Layer 6 of a small transformer language model trained on English Wikipedia (10 layers, counted from 0, width 128). Numbers have three digits each and are written without spaces.
A neuron adds its activation times its output weights to the MLP's output. To switch it off is to set its activation to zero at one token and run the rest of the model.
A neuron's activation on a vector x is GELU(weights . x + bias), where the dot is the dot product.

Input weights of the MLP neurons that the questions are about. A number n stands for (n - 500) times 0.0012.
n30 (bias -0.082): 600625304546451862333276584724310355605318342402365583382391594393449212492575582714721373327260487654374521579816384789492253549508475393674625375583287636452458603595379616805424576611440557439559601487363766745521388479524399454398612470599529570534675313363492397552331360484530551703541521500710483301533379487512143255402577384467354310640425740471555638504426598472871478427578
n40 (bias -0.015): 363447389589522720315445870345455543713702360500817407429500464298721386474726560645584396509667500548340486456148509608633618655665322459567700513338261675459478482409479461279700785599572356241597753391367746281578439243525260360608664711465601421618610401482614622601442661428523500393557402585609410430086345393566343491500726780518645513370425745153325521651422556436459431292483
n43 (bias -0.026): 434390209500456402624541665418419470340303272468461518304566626466971632385429457554469571417233545680454364513590833410527582457674437523361611381351491473601393668517577439318375411740532533669518593349449623728413601590466558597500892442706614667654730180649293361752330379326400379328522527696418848342417733291681546673392323228863491357585602505348320423592592504375701523581396
n84 (bias -0.070): 486696149321438429486525534555612759510639643534401653597347466573721406620259566864462423585397485691450824476613595100510730444571326289300385610719366187242549643282398524370379665407348616519091524267351533563816400647468727652451782398619258443161279476657495741440447203445500442146595674490461294486765520437600565491589431457251701442715360436582622733614618650533525267539336
n96 (bias -0.037): 663590505532540576699710546458194744641678482380726423632405436513334282608509549746166534629347748500153380451514563445550621562451441477440391900522441601233495625349417357708655432796375490491124395281443243573331509703598796428361360753294370419722288569879739558472349468483440184518531523532347625401411360641527571451676648460473509646486164305555514417486576469496234435565562
n152 (bias -0.053): 376646416361421397571550621459361547621431601613474447326789568771368591496821483486642189535536581310601532310232540089420549483395724241378564358504398509482437295618612478233509473800427523635513598363500504500635659827466263787214399459548821447527345568904624566417189608334273464552513294657491468518404725438504722504405600535562571549356438769567477595468653417241518233346513
n170 (bias -0.075): 648668319309587598610426355400615565640360768509508576521314586701768543411513710448521596317487298374570435483491550509525629409492649409552541336429453435513303530633292504225615590327638669322309411430451340355467647267396317424724609599492621534309145651509567807517496719464491800689575428547297310622529225598483659603479543299340450662092508626658573549513371632389413277530798
n186 (bias -0.090): 636390611509671630602447295229427345568443391267221394701415414625444578377406653718479512387413401458540461639396281254670343525442971318216663504483564310504650239483582596683397586474786433571615743500447568517429597461532636391751430457492261567522534444422466738346646435191301599352304500462465461542354181317411584550550509412292432551582623544803453558588696649644583439673678
n207 (bias -0.041): 087173449643395336336532375633563449393325650437369593420655410399200705482553682587527542081636419615440604672505588486629389652212496328486389531346624455689419486644753618736549464595495701700500531386384553235251571645609571650817303423364535368591220509518323356275554320564564388448412286661705251562329665656491551439370491698229588504631402605845635539656671478444564523437474
n208 (bias -0.053): 521479438590496806615386504408509627765191466413500508354674639302417399305240791373419766458374509352407448229500513638406347359374320652694492420546496383579341618764578626253196697787470406471854539303434479573504407543569590500313763388517736492561496240587271575491259768439644267405303646547578426462357474568691669496363400538645610573422491605603513595438655533471711350539600
n250 (bias -0.012): 580532267392551399377451681545407611336500563443351365568596541542728410492492446766150315414447455623372431528712603302532404445508339703423320377551440512488436590205642476480420428752524471438396464558280456556386611533308588650569648553543200401467548602382417563657657577255264330647630364536814667524410586620464583621450598449639627593897388480592621461459869239554500471492535
n305 (bias -0.033): 704417318469481332273383374676834533629504421508351666485345450313725644666367718492591414604387677323571376639361444723348479659347290728773580417413492315524466589556529500519573477585558524519428470254691628439481406605651557556330453431568538421465455442504474411418385512594380588500466405718407430590549480671421385555533418233455541389488698589550623651751369211308590241523411
n347 (bias -0.027): 673615590691545456479411662470438571653329635332605455421726492379622500377397512623352297362517621651440563451462704513566549283387558353458397717177385458730429348723317232578595438534336500665434425419751254538589525449675339643622534630484264390513714634487209686526212404780445517472293405355319496471573649430713534641444285618467639408429525268288759364649577460624462406542685
n401 (bias -0.025): 500385350408415327543668819614228759461789438671495337814423544450701352356601734406735237349495480285480363471206567500558451655292471632324620462467380466505616796467328699452113728500382626491832302584454285733665371583655490348672604622229771343515500309706452198485592329670564267374509292548269662514552490601567580547542569814433562495363596599408310034560249702430426277515378
n498 (bias -0.025): 294344622311443642344491428676527526536672611527162460266612400564413509513419382711576318355381477651421230429422416559348500688619342555550745598491639145472219610557431664464635658463381368675653198560357879486183375706538514487509537368367677513706236573386620236616740641667468364635412392505367450611557606446433411963522684402330478459568666730482700526356557408400241435322745
n507 (bias -0.060): 705379277443350555483271474343460798504450738691470722267552948276763536496670313531317236547433367344654691314358565571544472513466513562438496639435400584279681388371391509369509346380611569227566487226584431601611578741430474336291702310612457375625522496473283594446509416604665632576328583465487709652264329434326636445670603556578756654420640393390416563450337653640819518665219

Output weights of the MLP neurons that the questions are about. A number n stands for (n - 500) times 0.00073.
n30: 631329560419377418503536339415584500727446395404469637490367493726375569528571592545496433443221643557672671563708574337331521347568250401811367391344561356587476544421575583478528399493382424371507398564577521620356792679375560332437554545514415401381692468538518433633423480468552522425725465394456655618479500471392306507280463451585475527640567604434480739374600628643360682500565
n40: 553577632504678570540234608478563247577485426493617707619465572493566541515659573327620565402431443402327500575311420730496579556477407463598488495552261352453150286333438347545428527411474500460496602538519534594712633445493618481777488560448680494548758378240572662687455504574605633394500666393467411512548602289553381380399341484629361393553280799624412444599438612454794500358192
n43: 768646632650407545514544254517523529407483603449543361489694400658593542529432442425518541527589530315420580453661590517597675507653450538489419549387603549452642388241566383584615841540475533360410350514507610394394228414406517602493438393656517518608619655407496793605543435280656234417490561660410570547469344664475463623646394249490335434514399606247427309562376301482293511542596
n84: 452520610357452454405652451653456504606553669506292667386605377557279380410565407629395325523444319379704703603483551658734463574299692417578553487402562393390544403385455584577603549442578475644469678500388480509627575464593348458477605520615414570633467362633408439536558562570541708553564834563500500615767408500442346533529438179513367477603373195364397530351462395503585469439444
n96: 594579340412375532402409465621527402450362325535460537450613551554479518437595359460669723542757396764586521521661518752422507402683333625417455418493401590694347500607433815490496515427319289279463452452398354666545386534479476507664270423409536851486640559379302357697314247553507405589533617457383630746604514358511300479500651454561447411427570598423368612567433504391449602438523
n152: 489369675571561464674587455412416680435490456592406584681541738525513539452449615560411500474474573284632451689534598461643570720561264448507627600503355671500336487437295586238774641427397528642375493646350423358481433490503548449570466520550539363428516564450362440380403426273513542363515416556578573490500444538393440387644391231539507686359513479393507523822623571610477493347694
n170: 443448530657615386401382520594606386445397343449404650535456479457773647543715301539536449766620449565447584373617418431600575458496579476386423527323510451289450705641525260516403408419648500372500671547454440319306386530410531540772320291613469613517497590486278692597418381445327533379779425521368749478409523634536369592602520430465409403754500537518538637389671531354479568592419
n186: 349592465475420271506563602827404465598524403486323537527397573345491362578503401488616503632429587603520494494650577494527751512326525521636425549524318581364521602483541394433481428494442528461451647599439567542599558570666587578655270674591566503524413704280500298455509532456621541455609466437464497438347491500696526400401485324667456503623405428604542491580484356416384503588415
n207: 322613531427450368576387509242478698423452500444450593686469503534381461503684530408449550421503560465312536565374427705397470655625624526524497735533643679613441202316412500440507364397667592497630454352470530316544533521317450405418568695665574460506377265513543540720474678507595541519509457506600637368513601497579344433588510416542439532417503497517313297670686274619656517559466
n208: 573340529551424473635504454690338719381414612620616302668528538630487517570536420269496305559382386536522446754514404483440428548559380567387433475320582510766248513374273446537566641432663416471590411524554520642601634436481591563513264612493520553597443469627411411604667598655320648553460486593397500326483614510538611375611448673517468450411689525415286415533350277636589346558277
n250: 620434625395326398549345516398528353713621500420794476530257399678667301538646617608431529481454542484529368596431514461477493439596488437612514424490318390451703493484389292411466549625530448457452205551601355425623582504608500486626462594352612477385626459595273635582544510601342636497434439672411690414467412603290440526610510533414323513571664448740520450297714367583439601517535
n305: 363615602420455483653618662601436639322557532405476628493465524423443473419533489497656520503510382563626456425475566359396427345461642436632663534452487551482397564692595521513287468644414344463692552521586476589639333327471438352685493476644406491429182647704434586394828334493476496571518524331534524303392532454714486440259599320527543571528441322421493445473627749468493859414682
n347: 598538509445513576391510581414282692642585506463533399388543510572453567391413431558530587444588528700677500534583487412519441248464767595591293658584347618655429424610410445559487493577390574438530294137497269476534431320390423443494523487361437517490510566448435555384494416443565604503346653500557449732465527527373336303444528976554560468415575594562446481541646750613529520510581
n401: 491696646374357598520500332358527698415846516409341471287252529438451316390428796662316564628693599179464533457526605322407508467470520650375603391703556578786671790457338426538424650536231642672652387220375500735448634356594579393472345500409565782618488606563425446271467480556591491545504575529650677709492240411475605368337584764435440651584357410550439360460283448227295575575418
n498: 581404638583238650318467447462394512508614467541500547636650307613381508677333348457468519613242470386390438671468448795431334614625444446398650525645523279639472596559274719428496801563187451475552453660425327668560437278655406395549159414539496503535519524496500725625673439451586565734423425492611364250423518420654583363654504500531520646421214488607677902561327481435437646504443
n507: 577433521594582509659523440433494390485479588441400525531430488500563555525599472453395571572503630650380326450548349518464587509665493664510378368562392583626550601344446500472648317509447641704576591430571257402428622565482369468512381553484564500363601645225541587461730449452287381518486410457533522599304613408466513290753362491509497740441481471400409651579443575596497447246539

Each question names a token from some text and the token that comes next. It shows the vector x that enters the MLP there. A number n stands for (n - 500) times 0.01.

Then comes g, the gradient of the next token's log-probability with respect to the MLP's output, scaled to length 1. A neuron's effect is roughly proportional to its activation times (output weights . g). A number n stands for (n - 500) times 0.00073.

"1", then "-"
x: 726462648465310414602382569359509335583540394504481506591411490664509548486477579400503626618655435659528400472708671414528594377677439393704418302490419430615553397391653503629383528228218387471600365472535676276696504587458482453603325624406785780599444277591490496493452555329560718589350708592580359459534430624450529526650602694297361494435393514472586386500522290519405441370360
g: 435664565631423654537415662570554522489638578227482680671556495608551353546506545453315577357652607390593353561527571585584338305487353315687544497525596383429397437337157535308249629554494493608561395246360405609334367415617735437333322702495419545526485502416629588402394608345519632508396333674332604457509343637492355405485628493694556524606719523555485538426460543810647451534596
Which neuron, switched off, raises the next token's probability most? n170

" s", then "ales"
x: 592513508634410600618564522368475256532552613253506578449487503713714585510399456564593758559325524464391700613615512402391441551681535490567546369557526463556461411358426408533522719256098455504455363419491584470611501405312650504470504541468830499655489351560294541689344485457637586471590683361598613384403410412484336479656609628612418459500459627385445553545521049369585542355382
g: 414332514427249646311610454735624483437474611560460361416419306446533661453371539557279537506618656449433488447493630578557585258642394521613597518624591683541419372444448431216588479719425407851660457359698650627554271568244381474599595451570515652518416504617612585650504379439379529511510574606540586406292433523452599546484467463339633310579147636466448517476441341535347707672525
Switching off which neuron hurts the next token most? n43

"in", then "\"."
x: 522428616434358380783363377491597447366534423463664481441673388633367532690538527349444695688450480517367537463662684410616522482789602574579393359630217357751340515487591483692487579263271399399457469437594280377577545505519624406478359515442913614528518581674320612493390594518471547608462614423590506460377544677470596590504509602560392521413424431523538549389344096558442405431404
g: 349370531428432474451538293468317676624461543577483360471479646698621496151285179225621694540385546637366545478677663563480545559536420435585612669640616491659560339566354474578489481563682369364398361524399470478350479811328431351695332465441598486506551410559356377423657482466464599547534474693423393431583564502589392339535687572415584444598451503266635393565727540410622683596659
Switching off which neuron hurts the next token most? n96

" in", then " the"
x: 676577623609220467563327428450537315504520547308705544517527486696541416432422468397417789617596575595459641453774542450545364350587705536485413410419443271797491401395416601540435615474286319647530342400472551379672562348322420492580415554489687623535444526523242561476482401439576504580594578300567550483499539641486581578662503852550423458442407400542479534545436192451447428381419
g: 578414546574421572507381290533621705568397650420467628511675424552398564191555421459137494797654556518488524502463521344708445453526459441436453358379435489518528532530370508420515611377627321618414426297401421297600486425628519665677607519473495588559501639657259567460409511417677581590576468470574402646761507436427501497744428425557590698287531524536190579330529798641500306408292
Switching off which neuron hurts the next token most? n347

" s", then "at"
x: 572537468586400541628475557345378297465683503339511484470444503677587565502454530441681684599255620511374665546554647357455463499646536553524586322517453467527533396377466552578439801218076399528442317463441575471593581373413651487476481626391753484607551361604351632739510519431627515470629723414511590419326455377446308523665637636517385510432549592420445515616492101454570568332368
g: 291473525703320539355397675458413295579668259495587597703483519488567633508561479423298721514448318304473684356574497480782557704475465537533254401523556418370535564438629385587445701545454527488463478533759537350454375489562237492498618567459569534780627368564494726317666486538464483372387466559563444479694616370442418454573237558572322349450469351540432651742398678481445666450352
Which two neurons, each switched off alone, lower its probability most, in order? n40, n43

"ict", then "ology"
x: 597409530483399314641153527563715276589456536476735406442506687649501560507546476248330470624572445466533361550728548495464576456545416512434466524575400516837460531399628615604343539298241349345442460527710388409493622418377420547559476648628686441692546639491249544483611581407548612557595506381644438415579482481393440441650379801465457502606379552478540389420552133559527432488503
g: 586418488374394566497375589523533630556594581800455719385641453335444742555564477286494388402497577451620815525519494502494381469417836355433464486630646319299342391645592507469518754667396533486534590563647349356471288428465687568539451342502666543533492362670618652375484420553384441372387601553454540371351439626536670447287456578292316339574586491597789373500487375490440616452267
Which two neurons, each switched off alone, lower its probability most, in order? n347, n507

" S", then "ource"
x: 526526503602409392466428514426532450562595597416490393473488474763600596587434393613486595678372619568379524552739468336411458510745556481519506238530435404680528536333491623584402668256159341616619395592551542583579559475421622417386454609387655553637635379513369506609385472468596433564583781564649610458365545593270449359654431678568426406284379354439414484624570108468550582306388
g: 530269584559570561343566597738334384387404532439495510375456366529552442373484647698346593660539723540561619486623660460388478417589547328406386663484476661473354662402497545480522400613345542560475589578381629463240523506617409542670650488490494774530298293262549357774442441589582432419640485695536450417455558528570296619504156491265587324635521574495592558470447431428696602572163
Switching off which neuron hurts the next token most? n30

" Writ", then "ing"
x: 508612468570401308617329351588585146539542600353553359491498535681717476524549437556493412655510556475620341541811495552705483364775471584426385494682539430699566442366625609588485595289199414416500435402286499429540412318439294483404365506458639612633534503497364410495527454514466788594528645514590421515264519507332678452596413752651467606420392673459603603474510210530534435482325
g: 243426667622255567520505677433492533406631379325626424247526486544592748661590538586430354507369404470471395632547606570447466506503299669462315350493582316603565540555595627314389511389505251552456591489462363468564514524538589600622726423498476449427628329788173395731483457409414569376574283665580529719674688549527481566433340536458420451763686473372558611283469377498540493437631
Switching off which neuron hurts the next token most? n250

"D", then " in"
x: 544565648466416353511382412451634467620495503450679568472500429492498486443676472569434674631512519465413525365622659418420776666749385665696427408748463392612420482472517418536491720247345418656449422718394513299507515349395595544468380375581777610369620616757371420346539264248614427531492724460682588381441459366230509427557425678562533421617390542375578568441478230511394446449318
g: 498318486451271401540495580508837566575670623504269553444436428437454609607391410378506477751069310511549572662677669430665337659533411599457375496452600623632687600747420512489487631540547605567452336591362541225398317574259295524665450658589594358387330653586546417309618479430532491605565458382567563451531472411701400383480324322521539495526550482511571593411524510645626522423385
Switching off which neuron hurts the next token most? n84

" Res", then "earch"
x: 476451389580268415631298361426622400563541538345448572350324474670507492709436445671488576610485553534472467411640485571489491400703694490629506448641391537751396393405469566633516768304222362588517356536459686502546648527436617420338353525407650660543538515542391454412470426552538513531600694389701620304556449464219461451677423708542351448465383451529712443481447155619631567309378
g: 525406432450428457356476593625346481662278538457566497394469636593668459279454523632460394316457369764347611546596652179543312403597504466429446522461494690491566359544496576471486622681496463359711580502298468248615446393422648509686568394686643351676503327461331524781554571479675356496739661476481447284452523602613506375410461293522309629634671495631435339530346480457671557514705
Which neuron, switched off, raises the next token's probability most? n498

" ad", then "vent"
x: 460532625544265318744541281498506235537569552369616448460501522630587638659575595491593701654541437390563392641652607604412466434636489646573492323559623333568354356374300604501510663259218320651419183426512780484495459463377626495587471667460584625392510443462334455516504435489580527556623587437554506391463588506484368487498539782453374519536548493468639356534420157542399580425412
g: 740242449666376567523552428496468519483491652523510364525774483474713508343359595602314594645414558386484614655661455599322571725553455460382457586407546451772585597682445465484387553608677161508430669309480583472438453497402562297567374541454613456319339345334608455516653399647393340611243373548404609582480549584315515376420542518555295329537629335831522583489425539583595545368574
Switching off which neuron hurts the next token most? n498

" album", then " was"
x: 561476558509505547564394367309623406405472588456483519620520467640658632563486379603286612702566447509436492520711548499657491512686591659384490441536713313680414312438630517700479496265279328527449374384472519403645515392234450553477512427428773551669508473670343469498474287491428624533480683639577479428457577439271482466616514835550423493583522458564463332488560304611456422248158
g: 641630492379588618396466662543626396351324504600351536570612535410641534436553562650303370658437658420650471349549498600583574437582455589370518470826610438625421520507527672476635281333390467741388440651567445369335552416383301523454356753299325430601562555402450448662456396475819452699323524533560344290193533495384531682417496393480373538466578364647509501532277576465463722565666
Which neuron, switched off, raises the next token's probability most? n250

"ge", then "on"
x: 629419477351493384665298369316584386450372493477468447485598406756473570640535472469418682754697526456587425568610536559521602510573519531471487304641416644850396434342594624448433682278267276510384559624604199365468633358326584422558233423484719693543633395458437625545534512554555605508562404295653430492545479674433500616626466699464401407565444494530563502421506170575473424474389
g: 409623264629602645498563380389503399598323677456352565419500525572478568647528506552544365705293519336506564404655649469546522673466430315357598565665474424345641757462662440435702598433512521504460553488538379419291611287438538438637424541738512561489683561393438383528665396183350385562376571758450552494429565678532420534706555495580620368449478630215548602185314697479369448326488
Switching off which neuron hurts the next token most? n170

"ampions", then "."
x: 661510505492526374464346547536746422594392401358624391589502453674567663496420357487387594717530505440395422388569501592633546464658529554305460417785408449770494318449640454671447498309357292541351332337576427418536552452484429460536397502411800679555468473549362474538633459449608550534602617412664670437535492566414521456668428783558442512553377400575480605561519084647388404352141
g: 479288423389551425631358292437479572449605763614536554426571482502411622401434531620557796573488598740424538704505512483597407317494402329451499584418566807473512392536484527543541281251598406270542237686382524370320598479527411435572372568524628443524386530555320673497588639504290632611618611675573326418557566351320546575600504582570594435652515654152556334488622442391524687289460
Switching off which neuron hurts the next token most? n250

"ial", then " W"
x: 598348647427454425701293388346580292696372422416575455414622379599552586607431590388400614724654545495550427472686553517593665392631481604555445510682385420736526511328499487614435646253238309515404417472571596375509520586304615447504297441620572565652483486599388454360573688506437476505455466461674571592625413564310488512604492780610508391630387564669593462413436141481194350479402
g: 489615481491680417643527553464283497576371610585505516718653649449678392521474503401599584339548602553539347605351564763421636644474623498392546529372524659402557467487607668635519340562743397449375513339468387480634557462580707465368900233443491607370717181486434317457626346454170521400407623560543533244433410523414512375423600682457498437485521514366496417443486416390670377626346
Which neuron, switched off, raises the next token's probability most? n498

"9", then ","
x: 634519776521317443624340524455488348585497625546593543479369476700524485406531609374515421499729459538589394522792664644610603365696442440610422418510570516578490374342557599597549524251236256459515488507497588263695494424350370547499421639421807694508456390564573616576492601414534544601404839444635293383541403623305437551633503700337485400485306516436481475487488341454404394368225
g: 305388641514497380700491608369582467383300485467490460231519389484433703520572494684795675368374501503492684487646387449588590540543141402462394422569253647435366319471689425495402301460346614638563563524450528428452658396615356484579395345620482388470547543660618654436536617530594662598611629539440392574429279502434472559561432452519443593586550632477587332436706290825621675249447
Switching off which neuron hurts the next token most? n40

" by", then " C"
x: 564618596567373350486234446432546309432575601383813496634554465697483432460354573447404741584567545541321561486727537530521296500657747543549456508590526503635490347414415644457415673371181379458472357549417441388636454391427515546469500646498660562517488366410260601437503306523470558566510652325482403570631606646347556486667428873591469433418528470487456477501510336609435327483353
g: 393306433587523590268525742632374427583515573445529618535362582502499613763472324574847454463431337498358425505480566464553518622475665485366768448401564336480473546424569410481471468651639445372587610513626541497703458635359467304539746348376595633374534430589656219377557575400134697317357444663402539383418568585292479572603538517555418302611447348700425481462583402404532522703600
Which neuron, switched off, raises the next token's probability most? n347

"C", then "or"
x: 462607538592431372624424228615466329617513677574501559421552352541584565596573406499598675508460660507506505521643442593458537592578482554588448191745452312760455562370467581787423594242140298645514341560460511419462567371372525487475335454381622734677567551571358442436584444338504506573336837323580541494547374582519456404627455678470419417529377639520545476542585169534406458389471
g: 535412576569413385471560607674652641551671551763661330609262816463515367626700369330502487624383687547304587660431544623370669594404554421413483346627620467419611250481556388579841605630560458401427378493497486460467490498468505485437313526455500486572620330419428639629386462373242665589598353412548502599300350387568334640522547614520405673302339283558436627394593502383426325462572
Switching off which neuron hurts the next token most? n498

"C", then "om"
x: 439646494619431479550389306612344273590537726482533450388446335659608579591650375480567706545520638425560501493715371562402556438687544607543495263673618388608544573365497638653485543235171256670553249612427510453323524378349503448495424423456688797734532496469561410490559346360434513519426879430644481593564404571520515357676406638556472381495421514491526433497478181455444460477468
g: 428523600475548419504601439514670521375629556499462384440454388512543822575403397492514487550414391577402715499559557278760476533417675525469726557596461594557526520589427453362715692299264487524683520493407372620656344376497660514436646636644385416816574479403299600630503391419570279308521524537649316473520395357746383303397457422214502486303583462435528365664456454576319424566770
Switching off which neuron hurts the next token most? n498

"ate", then " sc"
x: 672523718518519472666319523522765252556429430352616460512504455466418564571481481380507497630429598571585383594660402402459452323638526625667498560609411589854377566393521581519516659378140371621568437435561472255448574325463569710513317476359683654536605195387330459465523578491461465507450593451527476497499555643364640490574341790613417486557378388520673475449542259505303499458327
g: 386777549622354606554598602748504295513551439412363382686591656371622465417725567610510312538669557460529444341767550440507442429339481462495126604588687363512640551516415261474598508566429713540556412276446653512596575491575633454477585546437393347763400448187428578638290524575353484460369514562380610665526478357486561462631518442277692499542564534457590485395333413269387461533585
Which neuron, switched off, raises the next token's probability most? n208

" be", then " hon"
x: 602510538488370561590379526334485255470653448433540514601411540674679465475455500550404668699473412388420581590655593535580485625622713444465446307592518549681549397468297622592443735291238449461486397323324369414651457409460490475449356580333775617522586261636278650513520392491546415507534634415537430465481597521502440551602602839531455486530550569426329562520539162412328614443403
g: 404629385545548671461297487479553458576649675356519528365563607530538557662462531562293516432608410445639516479259746376505252566375661407465632527353490399513451520436471457530313411670549207561349562630510593659358618406437593523539350399436572419466316450418472287561530366362477572561477246574546592603606406632594864549578533511973449444490473743618490311574308514550484559574305
Which two neurons, each switched off alone, lower its probability most, in order? n401, n40

"est", then " after"
x: 478452683469445409676329518342537397711550455475334365429521544680584406591484282440355603663581632564618517680727315534442411565604408548408452468631435530878726403346441577547408452229347335624441194588547510472531573481397377387737437564633637475525525513506287457504517490366534524618520583554589522522650573462309389620473426733635504700628415425483401589411558369381204471499286
g: 556405375509744453422606578467459642496567542590403632501464534536665385412338896530729425559391406367486431653554439636395491431565460649471475557589799535565420272574572449357488575445599273488505610304527446524418677607405387454425403505664479294356471259473670322619339546552586505489279437520374466391570429456631374480502485736488594355442687500620822305501701634385663257465350
Which neuron, switched off, raises the next token's probability most? n250

"s", then " and"
x: 604388519422431325544169479452606292419496363497544480534497517722448620644445576488528540679510480615442420498417753534618703599665587536469340354541243407703323378406682610581542619360225335497667410456538467424607630482300557445426434479438744651505524434653280546591592662311481580592441648418668412497398471649373539439678533613574430525567460502582675515473581165522466485255167
g: 419648410451502453661529547572342279577691498510155616651516474391520344451599650420546580419497453268280539707458616600312417136502617525588564674363660345553677516402445326372656608423604488582619516479394300418317797587550535478381554436409400559766621606411522540568369673602441538570644444381522349494535783453399336341458495487646512518542585515640577431357579496664519331339477
Switching off which neuron hurts the next token most? n250

"R", then "aw"
x: 564610543562515365568250396469535420531474499446568494472511579506460758495536511513517429599496528471519379334592637458699744604612346561764503267692234446808477287491520581803483660285288326543496467626486381378688492433334563504369249368497664606565607355632348432470495374441561527604418610262652300492658589618471492431571707587461458483537476561489528488638529104546435488341470
g: 292603372732753760580421450683635587302489220480199613607658459473477565698474638488552638466379460379506340531474436384396309734433468516507427470372632505547464567502660470598548524450579490485554590296365361649509635291707641197410529566482499590537600546522456388511520653489637509484299608315452597337561633421477394484255531368650685618307463649301481379651397570598512557444381
Which two neurons, each switched off alone, lower its probability most, in order? n305, n250

"s", then ";"
x: 674454562507430348638204614575662343497429348421569489574468403664469624653389531441449496657474547626493427592336576512517645582719606629502429428694242390643334400490626620570559607397215359522619358451495413451563670430325594440377389434545641679570630585617289529659570527345392462553507600339646478435447529543325495479603479746587389427557411498509626544521405119629423501303154
g: 615324478519637548340460491361616405392541293495745248472642742569556607458540303410576510417483530458606476260552572297567505522524296401394404309586412748474335590565560501705544355519387592403620535421336673338596303643526432502822497584460564425450406385436388624406730469323753715612652617501527566579503567588535406567435438607342470429418490528552574434432837625474245569401377
Switching off which neuron hurts the next token most? n305

",", then " she"
x: 610645546504378412499350574404573394557560577301419513661554523723507500438472513383466506592498349513570336609750534690549468420629743660577311452611563534714556410335495604471682647297284264527544363474470506232665500434284440552458466707337733662633462398478436540491477540384487477626292748411631481376465477514368437550608377784494500445477254446487497582489544440409479388477329
g: 442439473376526578712695569589496498424515610508570474404466489396572566570263596589510759366470606526628527374572602786495510493514403648463549487673497510500518443490687397465542340406527491566497189577438447258322541556326395307446508775413525377436400417780607475590259580508357358513473372358656589140280420374406580717441519430365708719547726554507556430553754509367552438612428
Which neuron, switched off, raises the next token's probability most? n170

" became", then " head"
x: 594498553457295478490384421415646388483658476396497507569397398635591471416459431554523503781443463552441490470667696529521531530603600418532420398644584382658641385332413690475473759349276406550472201340366437485656538515403461550485250509251736686561461376543253530566537545358534544511593598508540478584576569526484475515634471933564373527486389519533459394506517321542457488578290
g: 313708559531429650393522630445492609469522400544569529739470686402115391746380713585523572595336719211710509452353592569355521479334528651544675475634491514258408554492531493533440620409560521359397377399573551429381642488463583401580443414475605337197609595619586297418401364378474344460490591557667562473615464481463670463372517554207278459548563557482745538650503500557392656642445
Which neuron, switched off, raises the next token's probability most? n84

"ating", then " \""
x: 610353724465402420775420527403389382483417495348642452479533413622495658454478486471630658563422424716540522463709483518490471313665552608518465701599568442931488550426455565495345526301121434540521247442378417283464471268516623743498479543487831576638453384405334416444488502627437409586500740505576494347591538516492421534494343703483384583452385677476537515402627468424519467392446
g: 628653325549598737311705647675374499536422419576610539531197435312543464784375499508340613542547224604609458504502478653638559631548485493586395477462675378623622480491290379563598425529376583538474647309432555685424471531515530395523464383526569609275456625335409522530438358400234628455239529609426646465619611316758620366395616407536583292552533651489283458582489484340582368704394
Which neuron, switched off, raises the next token's probability most? n207

" ", then "9"
x: 656427570671486401530439423380530266521567548438452342495521488689468467429498460394444555483419384455496617618744373468561548473654694567678632297579526486677620322455457651658397622362092378625384556365538654481388601447251518415353413586445739607630483569515437424499445485478656538572522672236595529409458418476372404387748590753514347505605445567550534358600553252567557431301431
g: 715402382359428533468684707595307596645658376426580705443397641537355607373443570420353453548386254371359361488376487601651523446483423487604245343699470219510189543301523486297524433458437538394509409562431630334403467488478457516442549621675471617339576500530731873435350403472503553471555557370621609572623489602413543674543583572528403510605714333499388661478574607555666400610730
Which neuron, switched off, raises the next token's probability most? n186

" its", then " first"
x: 434652668613241452569491505342524216449534561429380424688323536820631683527407546547421670636520463525577512464710490546423564457567580533461440447508474415736525405420457726578394618385214423659493356501660620540717405489422456503536494499447549461635548437586381318437538517440477344608433554371628455463454360648460533521680474865543366372545442532536549329405509189307488458420289
g: 274509553410415753460456504480592362444638537551397542725455728663244486413415453515272261663519420305632665366368619468523582300525359310744519554435674225467627684558462266496321526424513602592544510424577407609541672567519484522229536601591556354481480570510548386451384518825427508448479454692601534415625398606496458533413675534428323579371629225687572699520548441596515412520418
Switching off which neuron hurts the next token most? n401

"ick", then "y"
x: 702363270415344323596385542322650348388434564389532543605536611756562476744483376460448645724482528370445515590619473344582573431777495628497477500701496426513439422368544505595564608223145290342374526432669323336694555370370506361471557379496519839464566449628347510390581333505538676549468619363595491528519429613352422379592548708535494575472545593552567495494576226558587512483532
g: 591494555424491576682638531376753312737552499446424548456315554627603414541390507672406552437413422363267510291645311467554614599416368396556435561540588714362493700545494436556408505524355582644228713595415405510418724256712476302359454541570689551536629557654458508428740386742535526416650530381556356625446283333454636427454519334424594521188640445521362553456557357539357573532633
Switching off which neuron hurts the next token most? n507

"ar", then "en"
x: 501420494429420401566161501613541247453531719331652626505792578653567578590443481253568580697376504424485523491629639528636654603566354535713317531521348551598550588350601562486511646273291413520428563498556394301579562564454314311414454360418776635437553467717364543318483525363675398617375759346507469363473353605455503566508495649521425662598455457541468583492574223587416551414222
g: 613464186491423356215736583782512558452389728471541436450466534588566508402544298515597422568409460338608458623407675539628480488524607301721450639519334543444798450514304423356430663524354609533560654647577745353416488541443293575425553781562635559414413507586480373504340598606269392432502349524449457370532468518484474461405597319453637249182659581541407635594583517612528532557557
Which neuron, switched off, raises the next token's probability most? n507

" F", then "ul"
x: 600609400530232500586365385430591365547471500448541593491397522793558638540573430603491681655519650385408487428706506438526599558671499508570446227637362291712489435376522492526500612270309275613505315468532580642534598488316640472308332534374601523510592591455337399317447416524573656533525808430587578486592475580266266466578518839588553388447429469532440608535408339450525460384501
g: 408439538484344601577418343605236400703452551720538564458428618530350580609581320488776455522378492495578591469644529525366196552457591537661504404575485572685596295676734521323538747462360846589621314509718383374397456406399588368337441593657490517423317587270551628421672559377636456484560519361299570345244618403509550465578670530490409461452466488626394535527292488408430603581571
Which neuron, switched off, raises the next token's probability most? n84

" and", then " Z"
x: 602693527518349464499254545497657220486427522435626544512571514556594460557344480455508574578305526509545528500616662487529439568581787620482486319677414388678565477390559664505419598233230315440538289331468407325704531423318511547473407618503696656559617323532322434526424461416509616623424755370540489426542546496403581595632496800563437579503335552538437572560481338450409411643199
g: 703360729440685409564695397476401726384388523438532506561681462435436460787714497324716459612541508555306476358808315675454576539449648564693692502357642407377653271599441539406254618466476574535667526394645287437656509355535577289612501454459422505458582521470492563358507708435517531422497493448361494331547508476403361308467591471534398476498446287436350569345435373631631337559772
Switching off which neuron hurts the next token most? n208